Layer 5 of a small transformer language model trained on English Wikipedia (10 layers, counted from 0, width 96).
A neuron's activation on a vector x is GELU(weights . x), where the dot is the dot product.

Input weights of the MLP neurons that the questions are about. A number n stands for (n - 500) times 0.00082.
n12: 373 228 492 395 492 468 587 690 360 530 560 596 585 390 512 402 556 574 298 470 376 331 508 504 426 686 636 526 488 374 301 565 410 366 578 581 348 374 677 500 663 504 192 616 525 578 755 454 461 504 393 377 329 512 663 299 446 504 722 545 362 230 452 536 575 405 571 462 322 602 508 618 543 580 724 626 470 291 512 433 655 671 328 760 496 412 788 396 687 676 472 295 582 660 671 447
n24: 500 506 477 330 662 395 589 678 368 636 503 618 582 456 379 585 439 570 578 526 337 558 500 590 589 466 514 527 557 554 488 326 494 368 572 487 629 471 683 533 547 512 657 393 568 508 367 456 515 619 580 403 497 424 533 627 291 521 458 463 407 418 500 503 601 533 573 470 508 253 569 477 631 336 603 392 492 457 265 405 477 620 562 552 554 497 448 422 575 593 350 488 394 547 547 389
n75: 384 593 396 564 327 586 676 824 609 554 591 442 360 258 337 549 847 582 546 518 421 287 736 537 85 640 265 480 416 600 407 398 744 393 535 656 521 398 331 331 531 441 521 549 314 535 375 450 384 637 608 375 563 165 389 776 602 547 746 777 772 218 436 404 550 505 448 659 148 313 745 594 711 528 832 441 210 228 377 197 521 316 649 500 680 820 887 341 506 399 245 623 435 462 414 684
n95: 379 239 196 750 389 581 446 696 596 561 198 500 304 519 375 425 689 719 600 656 748 524 391 361 321 594 123 191 645 249 442 292 399 536 500 496 326 586 645 540 582 921 794 544 524 815 572 286 390 712 596 736 388 352 175 703 595 559 474 597 569 509 457 604 568 432 643 381 571 339 519 537 482 595 509 572 491 304 728 412 435 542 562 566 562 541 660 364 368 572 307 349 461 356 538 529
n120: 579 607 426 476 453 662 376 667 449 281 440 528 573 217 525 470 633 659 523 623 313 399 544 673 204 482 330 600 643 626 318 419 426 554 474 416 520 532 607 191 543 653 613 706 500 612 484 367 545 474 511 398 278 520 433 692 374 672 435 661 378 534 592 391 649 615 280 680 235 555 432 531 740 610 568 520 402 511 375 629 745 649 552 424 519 420 480 492 508 267 620 227 442 488 268 378
n241: 548 361 610 581 452 679 517 537 459 569 648 490 742 392 418 449 578 593 437 449 237 591 367 456 520 608 488 417 426 878 333 364 490 494 425 559 506 382 325 514 441 403 503 530 454 500 467 418 427 319 420 477 503 507 503 576 642 710 664 547 494 494 487 555 607 530 389 464 573 497 432 370 391 367 649 467 482 537 562 497 506 266 605 388 521 586 596 371 614 319 626 403 619 559 582 575
n253: 639 477 611 482 625 606 542 518 221 673 612 568 694 413 263 492 582 439 438 428 468 331 514 759 561 570 453 441 608 667 697 491 477 718 665 250 613 403 425 562 531 724 434 636 579 289 584 306 189 400 676 751 568 103 614 545 147 508 463 430 701 560 286 386 712 556 754 547 320 646 427 670 623 505 448 721 684 363 404 538 455 327 492 600 385 561 586 427 311 270 477 587 705 760 440 500
n280: 645 480 491 564 503 400 655 441 413 615 578 687 545 323 376 479 535 534 512 590 494 446 371 547 395 662 284 412 377 403 441 396 536 412 562 611 627 681 474 305 534 554 525 477 529 666 647 497 476 488 518 539 491 497 463 469 610 582 590 473 450 443 720 369 704 726 488 604 443 404 251 337 463 426 431 490 416 525 728 556 566 427 446 582 500 567 506 414 774 470 529 548 591 399 280 468
n289: 495 678 355 341 564 510 469 711 722 711 744 436 243 334 115 437 804 481 433 591 318 221 630 544 291 459 500 335 338 593 331 438 495 476 352 722 787 731 26 521 634 764 336 628 363 763 398 350 358 782 660 586 244 263 692 335 500 394 477 479 451 345 420 400 490 638 471 486 486 703 381 627 577 432 594 596 598 465 635 361 774 267 393 683 276 495 589 485 500 528 812 734 597 546 505 596
n346: 481 751 787 323 476 648 500 538 329 441 578 534 535 485 490 307 451 628 799 533 446 441 441 514 535 682 357 252 665 792 318 486 50 533 232 706 354 346 535 366 562 569 395 490 811 491 420 537 437 504 423 550 500 192 291 668 598 675 509 500 654 477 495 845 480 424 543 967 320 395 466 476 613 547 407 227 371 444 678 505 495 335 386 763 633 678 686 383 226 225 402 402 470 215 654 341

Each question shows a token from some text and the vector x that enters the MLP there. A number n stands for (n - 500) times 0.017.

" old": 524 523 431 475 425 577 448 516 559 468 392 545 424 491 514 393 595 464 485 469 493 535 469 574 554 435 544 505 481 458 491 480 535 456 487 518 549 470 441 450 465 447 530 506 433 537 507 502 859 466 498 481 482 552 475 522 567 482 471 364 475 628 535 481 643 585 482 417 585 523 529 505 522 463 529 588 473 488 578 468 449 550 481 450 506 468 494 538 478 579 423 452 388 463 474 519
The neuron with the highest activation: n95

" for": 507 549 481 543 445 528 429 588 498 426 513 480 505 556 561 398 450 436 469 421 456 397 499 447 570 415 578 610 517 490 479 481 495 463 462 560 464 528 456 517 484 560 545 495 461 457 416 556 886 486 420 470 489 485 516 479 475 434 559 352 432 552 511 493 584 516 515 500 492 507 516 490 476 480 551 561 503 458 574 500 548 556 459 575 435 549 503 441 545 489 581 557 492 422 519 460
The two highest activations, in order: n12, n289

" debut": 535 516 439 501 521 534 514 606 525 449 520 525 441 537 474 342 492 515 439 474 466 479 490 430 552 374 534 583 531 497 508 503 557 432 543 505 546 497 515 509 508 514 519 436 456 570 475 509 842 400 557 479 480 579 480 513 476 485 477 251 489 569 543 456 621 501 507 496 491 510 519 508 440 516 484 546 480 437 562 453 606 559 411 437 480 452 495 558 537 485 498 471 455 471 510 529
The neuron with the highest activation: n120

" and": 528 495 545 541 422 532 516 455 490 482 467 469 504 495 511 459 489 429 537 487 566 540 442 527 516 456 624 551 502 523 457 490 412 478 556 528 458 547 444 512 424 534 548 472 495 431 505 496 880 444 469 561 501 471 527 551 459 543 434 442 549 658 616 503 454 563 482 476 551 525 506 515 431 433 519 508 397 504 553 433 520 535 551 507 380 445 465 423 478 432 545 515 441 462 512 426
The neuron with the highest activation: n241

",": 446 541 512 536 414 518 494 491 497 565 474 461 451 522 451 484 568 497 509 367 489 558 471 484 518 505 610 486 558 563 566 411 532 522 475 537 470 507 453 535 493 480 480 504 452 491 454 497 911 567 455 511 563 530 478 523 489 515 499 313 442 476 575 486 541 531 484 524 589 476 452 503 396 547 487 509 478 491 510 473 453 555 471 417 434 480 406 430 509 486 515 545 499 464 570 511
The most active neuron and its activation: n241, at about 0.24

"an": 410 572 549 492 428 479 494 524 528 461 498 511 474 519 462 422 495 529 515 586 401 483 487 520 418 428 524 491 555 424 507 546 437 538 488 425 500 544 594 444 496 477 595 475 490 458 480 392 684 490 493 556 457 579 471 569 563 463 498 172 460 628 568 498 449 519 603 426 556 410 543 495 446 532 522 531 537 592 509 494 451 531 539 536 477 579 481 586 539 533 486 539 373 459 470 529
The two highest activations, in order: n95, n24

"anc": 566 525 502 552 487 477 476 541 509 378 434 497 555 500 510 436 433 520 472 375 396 516 476 490 487 468 513 628 433 542 555 518 489 429 481 439 536 552 484 529 523 430 565 598 424 479 469 543 710 457 551 437 441 600 575 511 505 481 570 332 510 522 590 484 379 540 403 416 502 448 563 503 546 582 570 524 547 625 381 491 477 509 560 526 599 419 403 450 543 506 546 438 511 456 458 607
The most active neuron and its activation: n120, at about 1.2

"\n\n": 495 464 414 482 486 480 532 626 494 470 530 516 551 547 509 276 522 472 483 456 468 507 482 516 500 583 560 504 521 518 486 456 519 437 532 565 513 486 465 464 509 588 544 482 496 522 484 466 829 410 585 474 531 524 535 530 500 570 517 265 508 533 526 525 522 513 503 435 490 514 427 444 479 492 580 511 528 456 398 543 520 522 452 488 501 420 489 472 519 481 484 490 488 545 512 484
The neuron with the highest activation: n12

" break": 604 489 530 467 547 464 498 526 501 413 474 530 497 579 595 340 504 453 560 469 628 578 467 519 601 423 566 520 509 572 454 561 487 391 469 426 471 527 498 583 431 447 446 420 477 538 340 499 717 391 571 540 474 536 471 515 521 432 464 407 541 695 539 456 507 513 524 522 504 554 487 527 483 406 429 509 531 526 597 517 527 558 497 434 458 458 556 473 462 481 540 460 422 474 467 429
The neuron with the highest activation: n346

"2": 486 563 491 455 456 566 522 509 575 488 479 496 491 481 536 455 501 484 504 454 539 492 587 490 491 387 446 622 449 501 497 468 534 437 483 552 532 470 553 459 474 508 635 417 400 412 428 545 876 424 580 521 461 452 468 502 499 459 479 433 520 425 564 467 513 551 539 571 447 382 546 518 462 630 476 523 561 466 456 505 459 444 524 451 452 507 527 531 446 509 403 511 542 532 549 504
The two highest activations, in order: n75, n24

":": 468 530 532 505 486 471 429 537 465 443 524 471 520 530 442 424 501 393 572 408 426 413 545 439 512 380 542 403 488 527 540 598 525 461 494 469 556 471 562 465 547 478 494 423 598 448 539 530 799 525 399 416 515 506 492 542 586 566 440 316 581 501 482 473 556 474 510 492 554 540 499 573 587 466 493 432 571 530 494 505 341 569 514 480 440 533 475 554 529 544 593 525 476 432 518 504
The neuron with the highest activation: n346

" nine": 526 562 450 543 564 541 507 549 544 415 476 500 386 539 497 372 506 489 482 447 537 453 458 461 527 445 470 525 514 473 533 496 460 463 543 543 535 543 495 474 506 456 560 437 488 555 504 475 881 413 461 504 515 508 462 494 557 389 529 415 511 604 584 483 554 493 488 488 571 519 491 587 488 541 481 622 484 471 476 524 461 505 462 502 459 524 530 522 533 432 484 536 377 400 440 466
The neuron with the highest activation: n95

"ently": 520 472 425 456 490 491 530 640 505 473 522 524 552 533 504 340 520 487 454 457 449 543 475 515 486 583 556 499 535 529 477 462 513 448 542 538 521 487 459 476 492 584 520 507 486 508 524 451 855 421 580 485 523 472 527 507 490 551 533 252 505 579 531 511 539 510 503 439 498 526 442 490 496 458 554 509 513 431 409 549 546 478 449 526 469 420 522 433 515 470 448 434 501 531 527 506
The neuron with the highest activation: n12